Layer 4 of a small transformer language model trained on English Wikipedia (8 layers, counted from 0, width 64).
A neuron's activation on a vector x is SiLU(gate . x) times (in . x), where the dot is the dot product.

Input weights of the MLP neurons that the questions are about. A number n stands for (n - 500) times 0.0019.
n1 gate: 478 653 548 412 449 548 485 382 516 403 555 681 668 498 619 470 524 449 622 458 554 531 613 489 541 427 538 433 580 491 609 679 682 486 287 456 388 613 536 532 555 525 557 407 375 277 275 455 690 424 534 406 517 496 272 432 545 427 297 537 412 497 572 506
n3 gate: 345 486 572 465 579 679 653 444 595 443 465 587 382 531 496 596 608 709 377 501 313 476 638 623 466 403 708 522 333 624 310 378 253 586 420 493 544 344 540 484 558 489 250 439 479 506 607 388 453 563 483 463 536 518 385 518 356 555 614 651 529 460 467 420
n6 gate: 482 485 577 415 480 511 535 518 537 428 527 600 541 340 533 657 514 426 586 402 461 550 504 499 421 424 393 544 611 642 371 416 562 324 500 667 579 525 513 530 492 180 619 576 415 355 552 469 528 337 747 533 449 623 553 481 500 393 455 490 490 425 647 615
n7 gate: 520 446 635 480 607 294 416 433 506 467 376 512 740 681 616 422 734 443 449 483 566 307 650 621 351 564 389 387 706 549 486 452 362 417 580 410 520 576 414 565 492 719 390 448 439 464 516 587 445 299 551 378 552 513 537 393 498 492 511 502 399 628 527 581
n11 gate: 403 476 467 571 454 605 508 551 465 571 701 587 563 462 571 635 498 460 280 515 357 647 345 314 513 418 445 341 477 636 614 454 354 535 504 443 472 548 546 554 550 446 383 498 471 482 504 421 580 437 461 246 361 369 557 444 428 554 309 566 500 523 473 610
n14 gate: 484 537 553 684 430 521 422 492 271 583 476 463 514 471 446 532 546 683 464 474 611 508 389 354 427 730 424 386 398 564 465 281 481 659 685 538 577 434 558 136 312 534 506 367 479 223 622 466 515 619 315 573 424 427 588 387 599 539 577 510 543 682 564 643
n24 gate: 484 404 579 538 500 509 535 593 541 389 728 661 623 362 572 699 590 579 332 424 485 515 436 400 471 475 392 550 439 510 327 436 259 416 503 547 337 399 355 466 452 295 635 619 472 506 655 534 637 455 442 479 547 643 634 649 540 547 449 361 557 477 373 571
n28 gate: 619 659 576 546 634 452 717 423 447 567 553 388 763 483 433 441 709 530 371 601 452 582 424 254 540 425 552 586 677 672 480 409 456 196 509 414 573 464 346 565 429 440 350 404 455 469 498 499 569 312 558 577 656 389 405 530 611 647 699 510 405 610 468 973
n29 gate: 529 557 585 516 520 379 413 633 589 539 586 481 416 570 558 619 669 568 400 359 433 503 514 506 492 435 513 362 491 660 446 591 488 354 709 473 557 192 343 685 278 577 599 348 485 569 453 651 544 524 510 583 408 505 640 341 544 518 538 682 583 646 516 648
n33 gate: 459 432 378 456 523 699 479 596 429 550 476 544 470 320 579 457 550 386 439 619 580 517 450 455 526 438 497 585 569 472 510 229 552 473 389 604 541 602 562 662 364 617 543 522 363 533 401 562 569 514 546 367 351 414 453 405 480 377 404 628 567 355 362 569
n37 gate: 398 527 408 619 465 464 614 417 519 538 511 616 525 556 378 742 477 580 625 602 309 577 641 490 437 494 384 685 371 402 551 401 622 551 559 376 531 353 504 389 330 254 526 598 387 405 439 424 631 582 448 474 599 499 762 479 507 447 574 417 407 604 637 408
n44 gate: 489 552 706 581 499 343 286 555 519 639 619 360 651 469 594 603 506 527 419 589 498 440 654 579 635 481 365 643 442 534 424 472 371 547 306 396 641 432 414 356 420 525 359 346 527 363 502 722 539 358 489 494 563 405 615 241 607 478 823 376 412 501 661 682
n59 gate: 502 586 417 581 313 413 590 361 671 575 531 521 349 556 383 548 667 571 506 456 436 514 590 299 716 556 489 451 360 535 414 388 603 502 420 474 455 398 524 463 519 429 536 522 574 453 615 437 526 673 591 486 560 613 559 390 369 277 610 468 503 481 474 482
n63 gate: 641 584 425 409 582 495 559 626 545 453 631 569 513 468 458 551 464 578 296 550 357 551 325 393 371 310 701 526 454 651 594 623 733 283 494 492 408 505 364 538 433 435 556 488 580 426 505 363 603 595 578 399 376 295 495 271 505 616 411 640 499 525 449 434
n65 gate: 482 562 558 449 502 325 399 352 564 594 681 522 708 306 400 369 562 327 235 668 463 464 624 484 551 455 581 627 545 564 114 479 461 496 574 557 392 475 428 358 502 495 680 417 460 515 332 400 679 221 479 416 478 475 448 480 545 475 657 381 391 513 655 622
n70 gate: 528 420 273 324 460 586 490 432 468 601 476 405 415 738 428 460 367 527 579 434 508 588 457 302 237 415 617 772 380 597 579 374 570 444 380 493 449 242 548 632 382 262 516 393 466 444 447 566 443 438 449 568 571 449 475 386 403 537 453 602 271 448 742 310
n77 gate: 310 502 458 555 550 556 485 604 245 390 558 552 624 544 429 346 414 395 606 432 394 693 476 482 427 421 534 502 386 511 550 519 506 586 574 535 582 433 317 379 373 591 573 447 479 527 469 480 514 593 451 400 589 263 590 587 418 303 599 629 482 626 432 625
n87 gate: 286 544 466 624 308 716 550 498 431 251 628 666 541 290 584 723 440 625 424 491 394 479 455 559 444 211 311 452 535 490 386 496 284 441 417 504 391 486 423 607 606 580 527 480 474 469 534 364 770 390 408 389 588 520 610 396 239 674 535 653 631 541 407 608
n89 gate: 548 407 483 497 573 644 553 548 434 661 465 738 706 450 497 538 688 494 526 465 541 714 252 386 634 439 575 522 683 808 347 305 548 281 385 588 450 547 593 520 435 496 702 467 532 346 518 486 527 338 573 488 516 733 355 474 466 318 476 661 249 336 687 438
n96 gate: 599 473 600 529 473 542 601 346 522 638 572 448 490 463 803 590 524 564 439 573 410 469 553 273 505 518 442 513 369 626 704 587 213 540 508 497 359 143 467 507 455 577 465 409 596 556 714 403 278 343 544 538 647 531 552 512 535 459 584 561 350 324 512 568
n97 gate: 584 753 672 645 529 466 394 412 599 616 450 483 498 676 630 759 607 445 336 520 454 411 659 408 324 636 539 491 314 605 430 494 402 434 315 441 535 480 713 427 568 311 294 435 340 219 627 260 518 574 577 574 673 307 442 359 501 627 470 507 350 572 543 530
n106 gate: 588 313 582 481 544 777 342 322 505 501 329 441 436 591 580 439 475 549 478 276 525 565 385 453 534 403 499 597 389 373 581 456 685 455 293 563 377 324 541 438 543 295 653 423 611 466 634 399 431 370 308 600 452 445 398 555 624 378 541 599 638 241 692 537
n113 gate: 548 520 589 660 405 665 543 254 562 455 514 470 455 575 465 425 421 648 644 634 397 367 478 521 433 695 554 594 405 446 644 672 561 575 541 562 562 446 427 470 479 409 357 333 484 384 635 570 373 450 412 541 528 523 549 493 597 594 598 351 603 705 623 578
n114 gate: 309 486 416 509 285 379 287 519 452 593 447 635 412 682 547 762 591 553 541 391 476 510 532 458 544 579 374 574 369 430 511 447 419 634 515 549 522 436 488 384 529 388 414 412 528 498 808 374 564 491 452 489 634 414 493 397 527 531 480 552 467 448 517 493
n117 gate: 656 585 585 350 671 516 505 617 531 433 674 352 459 466 612 531 366 490 543 701 471 496 409 353 580 466 422 472 531 461 542 468 292 441 453 399 424 471 450 344 527 374 421 490 464 458 655 476 450 514 396 592 540 465 309 509 602 616 377 447 176 340 380 573
n120 gate: 483 591 422 575 453 321 698 439 389 447 640 752 548 576 502 505 594 556 409 316 557 574 474 342 352 450 577 757 394 651 682 573 380 563 418 483 566 394 644 366 369 531 208 320 510 498 446 388 694 535 333 503 436 599 380 476 549 557 376 575 632 426 451 553
n122 gate: 664 425 449 493 754 338 729 231 254 634 514 499 676 535 603 398 562 542 640 440 610 649 453 387 439 407 538 501 535 598 358 584 257 366 600 503 522 487 421 450 571 467 509 448 619 479 403 585 595 454 639 599 544 456 396 547 657 528 392 441 450 400 613 412
n1 in: 542 607 494 461 442 443 588 581 532 505 515 493 434 651 618 420 369 232 605 516 619 621 576 631 575 407 534 501 689 432 559 546 632 586 280 615 437 539 512 432 514 522 527 467 434 310 463 587 497 544 548 467 479 568 535 514 531 449 460 632 397 525 630 385
n3 in: 330 491 310 488 512 639 468 531 528 425 244 532 372 475 484 604 468 659 531 662 378 612 452 399 518 524 701 417 366 539 431 414 441 586 615 487 578 566 704 469 559 604 468 544 419 536 453 314 495 714 493 513 353 415 366 571 357 556 542 385 553 499 471 483
n6 in: 349 625 531 435 545 331 472 305 455 551 506 327 312 662 516 513 520 510 701 416 553 493 479 570 498 415 390 469 508 423 684 462 659 442 562 469 506 535 400 417 714 451 472 515 509 508 548 584 294 411 729 528 463 457 450 491 463 408 668 514 611 589 541 557
n7 in: 508 561 390 479 306 527 512 436 540 646 564 280 493 539 458 345 630 416 385 646 577 383 442 648 429 559 421 491 468 751 466 392 490 557 650 469 410 399 457 482 482 356 467 588 444 442 454 514 380 520 702 374 389 633 456 532 580 658 566 655 476 517 529 511
n11 in: 480 479 480 426 543 585 520 523 441 415 354 438 610 513 477 450 441 416 739 527 412 689 481 564 425 411 465 699 506 586 488 510 640 355 497 490 469 422 585 637 559 346 670 346 525 414 394 522 611 464 488 577 492 536 414 398 645 502 661 656 406 365 534 597
n14 in: 341 547 424 632 515 373 411 574 487 490 494 454 470 495 469 692 605 585 603 524 528 533 582 506 518 603 187 579 471 527 479 545 631 512 526 652 595 409 533 323 517 699 450 643 434 508 634 425 339 489 503 641 627 389 512 437 477 267 451 355 468 542 525 674
n24 in: 555 610 474 410 419 445 487 565 327 320 436 409 460 560 429 243 380 563 539 643 755 343 495 492 470 634 561 474 591 532 501 469 654 586 456 511 486 412 441 467 433 511 551 372 437 615 650 552 351 541 491 608 499 391 310 498 416 472 331 615 564 593 474 599
n28 in: 647 579 599 605 444 520 579 342 438 548 530 381 724 533 351 505 555 466 619 531 446 402 534 494 524 390 439 659 455 749 487 342 328 355 431 346 618 494 631 616 336 387 440 539 261 621 403 534 503 425 492 625 633 332 519 615 507 468 588 440 529 709 493 713
n29 in: 561 764 506 629 429 436 478 444 386 603 352 454 475 560 480 567 527 590 442 489 490 622 529 577 388 564 383 507 700 528 450 498 581 502 545 492 574 610 685 566 624 582 577 695 516 410 516 508 431 528 391 609 473 591 582 436 478 328 314 443 497 511 606 497
n33 in: 323 526 384 426 583 537 521 596 504 459 399 363 348 677 475 639 428 385 382 545 483 382 626 508 503 422 398 502 295 521 522 516 547 613 494 366 392 622 463 520 504 454 510 473 313 353 664 523 666 501 470 600 428 519 460 482 341 351 587 457 503 604 528 562
n37 in: 448 486 414 374 451 441 444 697 696 651 553 583 392 598 411 512 560 391 508 542 590 451 605 638 523 557 450 601 429 492 609 474 593 610 545 583 509 364 522 543 510 301 588 563 613 593 387 689 605 407 460 507 292 519 553 545 469 386 583 668 490 568 498 519
n44 in: 339 434 499 704 649 597 615 420 330 466 385 569 458 658 510 511 417 410 532 254 673 644 488 594 365 443 386 422 675 476 661 473 726 629 746 337 279 395 623 549 417 477 464 580 389 477 387 391 369 577 451 559 514 581 324 443 532 628 551 548 484 499 335 349
n59 in: 568 659 331 496 490 566 548 355 538 258 539 409 587 516 591 629 350 529 530 465 574 387 361 454 488 499 422 565 526 322 629 458 624 354 557 583 441 427 384 742 450 484 456 563 449 469 594 650 560 570 486 510 628 420 585 412 532 514 445 417 524 542 659 467
n63 in: 608 595 643 309 380 502 712 395 645 537 574 416 318 560 359 392 425 492 436 764 545 686 418 541 474 457 501 533 657 492 450 453 577 659 402 565 458 557 678 513 403 422 727 534 477 390 500 386 540 618 570 419 372 645 452 552 520 472 444 524 342 460 484 556
n65 in: 467 409 612 643 529 516 473 590 438 593 593 311 642 488 482 546 477 519 603 517 475 406 614 544 545 649 544 730 395 551 661 489 518 319 449 392 539 517 517 613 383 430 435 618 475 420 536 436 614 546 504 425 551 471 604 650 625 518 583 432 327 463 497 344
n70 in: 679 441 469 343 581 452 517 347 559 533 334 378 418 655 406 428 297 523 311 554 533 399 655 566 316 619 538 569 462 590 533 364 567 621 411 562 427 369 451 628 587 559 528 488 534 422 523 499 403 399 610 432 569 505 495 542 497 439 533 496 234 533 595 510
n77 in: 457 441 468 521 465 632 325 560 321 382 580 464 428 555 548 494 418 450 462 563 588 455 519 633 426 393 548 477 484 490 440 453 444 573 560 470 586 512 490 455 612 486 696 647 625 369 423 418 552 644 586 400 593 354 453 547 605 481 589 350 518 335 465 666
n87 in: 550 452 604 629 303 455 463 539 482 511 431 647 480 549 413 638 645 488 368 596 461 312 588 668 369 456 567 560 340 417 295 518 274 621 496 409 607 491 629 390 530 662 369 400 315 502 515 639 334 261 259 509 538 481 607 573 430 468 639 422 450 439 534 580
n89 in: 669 402 500 525 343 425 478 464 586 608 563 658 387 535 493 566 440 454 501 616 530 345 431 487 349 636 414 545 479 445 337 366 600 598 507 502 421 461 601 524 513 551 468 692 653 585 479 407 477 538 467 513 528 421 528 526 489 438 560 715 559 378 484 528
n96 in: 482 659 468 505 497 449 566 649 395 241 501 469 476 580 489 386 397 486 599 724 603 541 492 255 493 537 347 488 403 347 427 526 535 633 419 566 226 399 430 628 657 625 382 559 405 718 677 593 499 486 434 356 469 600 391 505 454 678 374 563 590 453 454 503
n97 in: 146 602 314 446 455 476 549 691 542 577 541 501 733 472 579 690 556 453 287 361 219 457 514 389 501 503 460 220 553 546 611 601 316 343 566 494 453 422 495 522 516 647 389 428 575 371 467 634 337 411 444 592 577 408 459 494 433 354 630 584 454 535 449 668
n106 in: 501 446 565 494 591 473 418 537 487 656 382 539 518 528 486 155 557 502 527 508 676 699 406 607 565 547 610 396 714 466 346 488 465 520 382 481 339 569 598 485 632 347 655 577 528 431 436 850 516 476 411 497 481 695 419 546 562 516 352 452 594 481 582 535
n113 in: 519 477 614 398 632 441 580 274 627 454 385 501 365 400 530 610 691 638 453 458 516 466 388 605 672 465 433 427 298 500 724 514 347 468 587 423 609 506 328 426 344 358 344 478 485 618 521 512 552 477 689 596 482 419 523 658 525 414 543 523 513 484 326 606
n114 in: 346 643 675 545 435 567 368 368 520 375 516 620 268 415 583 372 530 443 519 503 705 609 417 628 391 565 589 434 409 408 349 529 517 551 382 624 513 526 360 484 551 551 672 543 585 399 401 315 534 573 588 564 585 403 359 590 700 475 380 608 599 520 529 513
n117 in: 483 481 635 489 490 589 589 438 414 562 528 390 515 653 460 541 370 590 397 648 535 420 548 646 474 415 410 703 593 546 686 541 381 478 456 234 468 438 574 371 616 565 353 482 631 482 717 538 442 476 475 591 564 284 600 429 646 552 580 449 494 542 425 516
n120 in: 432 345 482 440 756 683 485 513 501 518 485 398 540 471 499 565 637 416 405 532 441 471 545 545 490 322 446 369 606 459 399 493 630 536 613 516 427 454 312 638 627 340 494 700 510 448 581 587 452 447 649 488 628 431 705 307 576 420 512 562 501 319 500 340
n122 in: 529 288 715 531 417 589 454 449 677 544 418 585 435 519 562 321 505 614 451 450 540 649 536 446 759 778 546 453 651 503 629 583 554 509 421 383 471 568 620 417 510 482 629 507 553 460 526 487 476 598 408 371 399 824 406 469 545 639 393 665 472 495 370 401

Each question shows a token from some text and the vector x that enters the MLP there. A number n stands for (n - 500) times 0.0074.

"D": 386 490 643 683 390 412 492 518 426 426 265 534 417 465 578 544 496 459 441 601 542 431 503 573 572 419 571 300 329 566 502 460 519 590 506 429 530 639 467 711 531 432 528 731 365 461 599 596 473 558 594 481 410 480 488 711 487 507 411 587 565 588 633 503
Which of these neurons fires most? n3

"ar": 395 569 384 419 448 547 418 421 434 319 542 467 446 444 414 519 493 513 546 412 471 476 422 549 500 553 530 466 475 517 493 470 497 561 523 344 502 408 638 671 494 473 503 877 378 533 423 491 374 488 647 496 267 500 524 636 298 489 427 496 554 468 572 315
The three highest activations, in order: n3, n6, n117

",": 602 504 223 444 567 536 552 484 500 534 386 504 419 388 546 416 502 345 566 412 532 517 414 514 479 725 585 471 540 477 507 578 515 498 466 579 571 440 395 520 422 519 709 425 352 548 470 422 400 445 501 611 489 581 471 844 443 465 438 599 452 478 530 474
The three highest activations, in order: n70, n106, n117

"0": 438 666 588 363 449 476 390 483 505 454 338 477 503 606 498 562 559 453 507 544 494 318 546 577 534 619 273 397 612 487 555 524 399 573 448 467 396 483 613 475 449 594 927 601 471 566 297 446 518 512 515 615 496 419 666 559 555 601 371 763 449 518 508 435
Which of these neurons fires most? n29

" species": 500 427 386 436 440 623 538 584 590 439 423 488 379 435 426 492 415 606 503 550 414 407 492 409 437 521 539 557 538 662 629 614 579 585 511 572 586 512 609 514 533 543 727 740 508 459 509 576 459 525 607 623 330 600 552 768 419 437 456 604 510 622 594 590
Which of these neurons fires most? n70

" to": 570 497 389 436 513 517 420 425 369 449 383 541 587 474 538 731 611 548 564 714 561 577 593 524 447 620 441 582 552 666 404 530 415 523 590 584 469 465 412 432 543 506 564 486 494 714 462 479 496 419 510 490 542 485 513 866 440 602 491 601 480 635 444 568
Which of these neurons fires most? n28

"es": 407 595 348 383 530 613 311 500 555 577 518 621 450 352 498 346 380 608 468 420 497 368 528 494 457 663 424 388 499 527 519 572 601 446 522 562 630 431 507 408 534 536 396 721 501 508 463 486 600 513 414 556 419 456 384 806 496 433 442 532 522 635 580 556
The most active neuron and its activation: n14, at about 0.82

"==": 608 680 485 540 407 502 535 592 508 592 416 623 434 481 443 483 374 594 388 603 578 674 477 398 547 688 413 505 501 608 405 401 234 535 431 671 481 567 374 481 458 669 674 478 397 584 383 302 582 605 523 425 429 357 532 674 401 496 448 735 585 562 571 459
Which of these neurons fires most? n89

" r": 570 537 662 599 427 450 464 537 514 504 393 509 587 406 521 560 426 588 645 641 556 495 490 607 566 723 405 408 601 444 468 537 239 401 614 497 453 483 529 430 490 495 586 743 467 833 399 519 493 539 424 590 488 502 504 671 612 672 359 398 456 576 705 499
The two highest activations, in order: n122, n33

" L": 462 541 623 727 421 490 498 574 627 409 413 397 517 419 438 475 497 503 531 566 540 451 443 439 548 446 596 308 477 443 526 361 508 471 706 392 665 526 459 537 458 456 624 823 455 645 484 533 530 500 453 510 540 558 480 720 467 609 474 587 431 513 414 544
Which of these neurons fires most? n28

" Qu": 496 483 541 733 622 643 489 547 574 620 549 554 342 491 409 269 462 424 629 631 493 330 458 633 509 538 602 493 564 399 507 328 323 548 513 337 681 519 505 564 511 433 452 766 489 544 560 462 492 526 501 490 518 609 554 721 560 415 387 452 533 418 515 462
Which of these neurons fires most? n97

" ad": 567 437 462 559 392 516 541 520 484 631 652 519 326 549 621 584 448 494 463 569 540 198 441 605 579 544 518 421 609 594 553 437 429 358 456 786 339 763 498 414 428 470 623 513 500 531 333 416 423 559 387 431 400 415 455 648 560 637 465 373 441 564 284 680
Which of these neurons fires most? n120

" gu": 654 448 558 567 449 549 638 499 371 634 545 460 486 478 399 584 446 362 464 680 550 674 438 443 603 419 512 366 519 532 546 412 476 434 596 537 567 747 514 559 574 599 465 572 468 562 464 505 448 634 366 531 434 537 557 797 524 657 207 497 500 339 493 493
The most active neuron and its activation: n122, at about 1.5

"'": 414 491 413 382 421 478 545 610 405 624 488 417 462 451 705 562 515 456 693 598 693 357 506 560 472 540 498 477 717 537 645 367 394 510 467 615 326 603 346 542 506 592 594 648 492 386 395 632 486 473 498 414 673 658 541 686 417 479 570 541 490 602 361 433
The most active neuron and its activation: n7, at about 2.5

" form": 393 398 424 552 279 475 523 513 684 620 591 465 446 314 484 527 507 551 424 605 494 598 546 569 561 648 605 536 614 436 556 592 458 380 350 602 555 718 404 484 567 612 757 647 629 596 368 556 433 481 447 564 318 630 514 632 382 561 525 543 571 484 615 544
The most active neuron and its activation: n44, at about 0.86

"ag": 431 512 426 519 487 517 488 541 413 596 595 567 453 449 498 358 548 500 721 564 404 345 644 569 527 638 461 582 613 492 506 439 529 522 358 405 417 462 524 678 454 521 618 886 504 464 421 367 460 610 481 555 540 332 514 532 390 276 335 465 565 665 497 464
Which of these neurons fires most? n37

"ić": 355 431 487 420 378 631 398 579 542 615 491 548 517 442 420 477 508 574 407 671 535 480 450 502 447 350 459 405 420 515 581 459 585 546 404 633 666 596 606 531 489 513 710 844 434 398 460 477 431 538 631 599 464 401 496 724 505 467 414 576 483 393 462 422
The most active neuron and its activation: n89, at about 1.7

"ine": 432 464 585 479 530 467 402 506 560 515 527 579 455 504 506 449 464 475 430 535 538 430 651 499 407 451 403 553 525 456 533 632 546 656 452 671 406 547 613 450 528 548 538 817 452 418 520 508 405 557 528 673 362 383 586 759 409 423 531 481 610 504 494 425
Which of these neurons fires most? n11

" areas": 584 501 414 345 471 542 410 624 580 531 394 515 475 414 428 538 408 562 487 666 455 489 444 376 428 732 445 478 422 541 532 643 591 456 589 497 526 498 582 491 448 539 837 740 508 516 437 525 495 542 503 599 406 524 454 751 459 426 487 635 431 432 609 558
Which of these neurons fires most? n89

"===": 650 605 460 498 475 484 514 574 558 587 379 591 416 549 462 464 418 514 400 703 594 692 445 374 568 599 377 489 537 596 396 402 258 583 431 556 533 584 416 539 399 664 713 445 466 611 387 283 571 643 493 403 408 285 610 632 422 519 406 763 503 585 529 486
The most active neuron and its activation: n63, at about 2.9

"ent": 580 416 367 492 478 410 538 530 400 468 564 487 350 530 471 216 287 455 453 603 517 399 588 451 468 586 345 386 454 513 446 550 586 363 444 480 340 459 560 614 465 417 671 775 447 473 463 548 346 421 426 497 392 411 491 686 355 516 453 539 517 448 385 497
Which of these neurons fires most? n70

"ary": 357 503 570 282 474 533 402 539 416 498 596 478 466 483 514 426 515 496 406 595 474 560 559 440 450 660 455 431 475 421 485 510 495 536 389 493 326 509 554 597 427 481 739 798 530 461 400 449 422 539 493 628 334 513 483 771 483 464 516 588 574 458 442 436
The two highest activations, in order: n106, n24

"-": 560 531 591 451 509 541 521 536 523 631 437 507 471 680 518 508 504 329 498 392 482 395 696 578 560 596 407 482 460 480 472 550 591 681 527 560 521 444 445 485 446 562 436 591 522 660 467 406 443 490 552 617 731 717 505 816 406 587 567 441 491 448 485 643
Which of these neurons fires most? n96

"ertain": 694 486 585 415 545 274 533 570 354 460 478 480 543 571 495 500 408 510 491 562 504 520 556 407 508 762 490 631 610 609 406 574 504 408 411 504 491 600 605 589 560 608 630 693 532 440 441 419 526 516 451 511 295 544 484 773 502 565 723 556 520 568 451 278
The three highest activations, in order: n122, n65, n89

"ice": 444 524 490 369 516 584 429 550 582 512 538 500 519 500 515 580 383 516 422 669 594 453 512 628 396 670 409 403 336 480 438 591 536 500 489 639 473 554 571 469 449 545 698 730 493 369 506 637 483 500 527 630 314 394 417 771 424 429 524 636 521 425 511 408
Which of these neurons fires most? n33

"air": 440 509 497 366 566 361 581 514 525 516 493 535 540 450 546 510 338 441 442 584 481 551 486 655 518 586 569 568 474 539 618 610 515 564 507 477 487 528 542 542 429 494 622 825 504 442 458 359 638 531 399 539 457 498 518 782 272 473 575 547 544 498 476 400
The most active neuron and its activation: n37, at about 1.8

"1": 379 630 532 416 428 497 453 537 484 584 457 533 515 569 460 586 395 505 457 545 546 490 525 571 497 547 314 319 583 570 506 552 534 543 425 592 468 511 700 566 506 481 933 617 519 541 381 585 354 614 533 642 538 474 610 581 517 513 333 792 443 535 547 364
The three highest activations, in order: n29, n89, n1

"S": 547 509 469 553 609 487 529 608 564 520 281 555 538 475 629 485 426 389 509 572 476 494 634 580 534 600 540 389 487 516 478 485 494 621 584 550 629 524 478 650 492 649 634 815 510 456 480 573 470 567 495 510 482 404 543 754 480 480 455 413 462 364 693 556
Which of these neurons fires most? n117

" comp": 655 658 625 634 251 365 514 537 427 519 586 513 507 407 432 572 471 626 678 496 413 560 627 499 679 588 368 409 563 530 458 446 491 573 511 447 412 757 704 487 529 469 622 540 590 682 482 485 401 569 541 499 459 390 426 583 487 599 346 691 495 517 463 414
The most active neuron and its activation: n120, at about 0.67

"ric": 284 533 525 501 486 504 562 621 600 675 554 421 426 589 677 556 560 548 595 381 624 274 724 628 526 464 594 543 437 507 489 442 508 362 494 628 539 645 469 481 520 680 440 717 514 484 402 581 396 447 319 557 504 385 527 700 322 498 507 480 632 611 521 472
The two highest activations, in order: n11, n63

" over": 606 555 532 441 590 379 356 586 438 649 526 472 492 337 558 589 507 536 491 564 562 652 446 471 503 359 376 528 617 570 408 542 423 670 521 569 423 651 449 511 623 419 607 382 443 714 669 383 473 540 454 522 306 409 569 780 415 569 679 551 381 512 454 408
Which of these neurons fires most? n59

"2": 403 491 510 493 534 554 502 477 432 577 421 459 327 629 475 591 519 623 363 309 541 592 585 726 560 554 417 499 517 352 450 665 485 565 650 576 568 487 354 659 557 663 705 584 481 488 433 509 502 623 576 651 538 508 484 694 526 601 390 616 421 559 466 446
The two highest activations, in order: n29, n114

" St": 445 574 643 743 396 553 548 639 486 390 444 360 426 431 421 537 496 466 532 686 517 421 549 754 511 546 488 548 397 398 423 466 513 699 583 465 418 697 567 521 480 501 587 583 535 485 569 558 532 528 656 500 505 643 674 752 390 477 533 485 454 581 565 418
Which of these neurons fires most? n37

" office": 561 520 541 257 490 516 529 549 505 474 474 577 521 481 414 569 392 514 505 553 502 548 550 525 448 616 600 387 698 451 538 594 634 504 460 534 535 645 533 583 539 547 857 657 497 376 574 580 493 502 539 556 384 568 480 802 458 507 507 563 638 385 486 624
Which of these neurons fires most? n1

")": 536 653 495 463 499 472 601 505 577 447 458 546 577 554 438 486 550 557 525 449 427 485 501 598 539 551 387 441 590 555 495 421 446 448 440 589 575 528 443 488 471 518 588 675 344 524 518 346 458 538 686 683 439 403 447 828 479 501 611 537 471 593 524 547
The two highest activations, in order: n28, n6

"M": 401 542 503 591 564 433 506 584 581 538 271 497 425 502 542 613 466 387 479 605 538 566 663 538 531 457 592 254 501 553 433 468 430 490 449 480 462 613 509 613 469 650 576 814 603 463 570 614 402 520 627 583 571 492 588 682 481 477 497 500 674 613 600 443
Which of these neurons fires most? n11

" not": 476 373 647 564 363 344 283 490 425 444 537 422 596 419 490 383 473 660 589 759 511 429 469 605 505 715 508 427 494 640 575 592 408 402 543 654 413 525 555 432 538 444 715 499 422 561 410 507 349 463 440 544 557 565 527 758 528 563 459 552 523 411 415 518
The most active neuron and its activation: n24, at about 1.7

"y": 468 471 457 386 589 495 474 442 487 377 510 432 506 384 502 492 532 363 540 415 547 680 573 394 494 663 430 472 441 477 455 620 556 634 482 530 569 471 497 564 479 677 645 835 435 471 540 561 570 545 655 608 349 386 476 709 319 584 466 626 473 509 543 474
The most active neuron and its activation: n117, at about 0.64

"5": 643 549 558 482 418 545 548 613 391 515 347 609 428 562 497 351 462 559 399 256 683 510 503 702 475 524 379 492 557 480 606 672 311 616 493 592 355 561 515 581 500 552 682 498 452 516 549 430 532 634 690 656 587 513 559 634 501 339 398 401 466 614 535 403
The most active neuron and its activation: n1, at about 0.58

"s": 399 430 435 374 498 569 380 528 546 526 402 579 405 401 521 369 499 419 459 562 484 382 637 484 451 569 309 243 413 518 517 437 576 530 558 541 483 435 488 532 570 541 539 813 499 427 410 485 538 500 496 510 417 573 331 724 449 533 444 676 362 501 577 623
The two highest activations, in order: n33, n7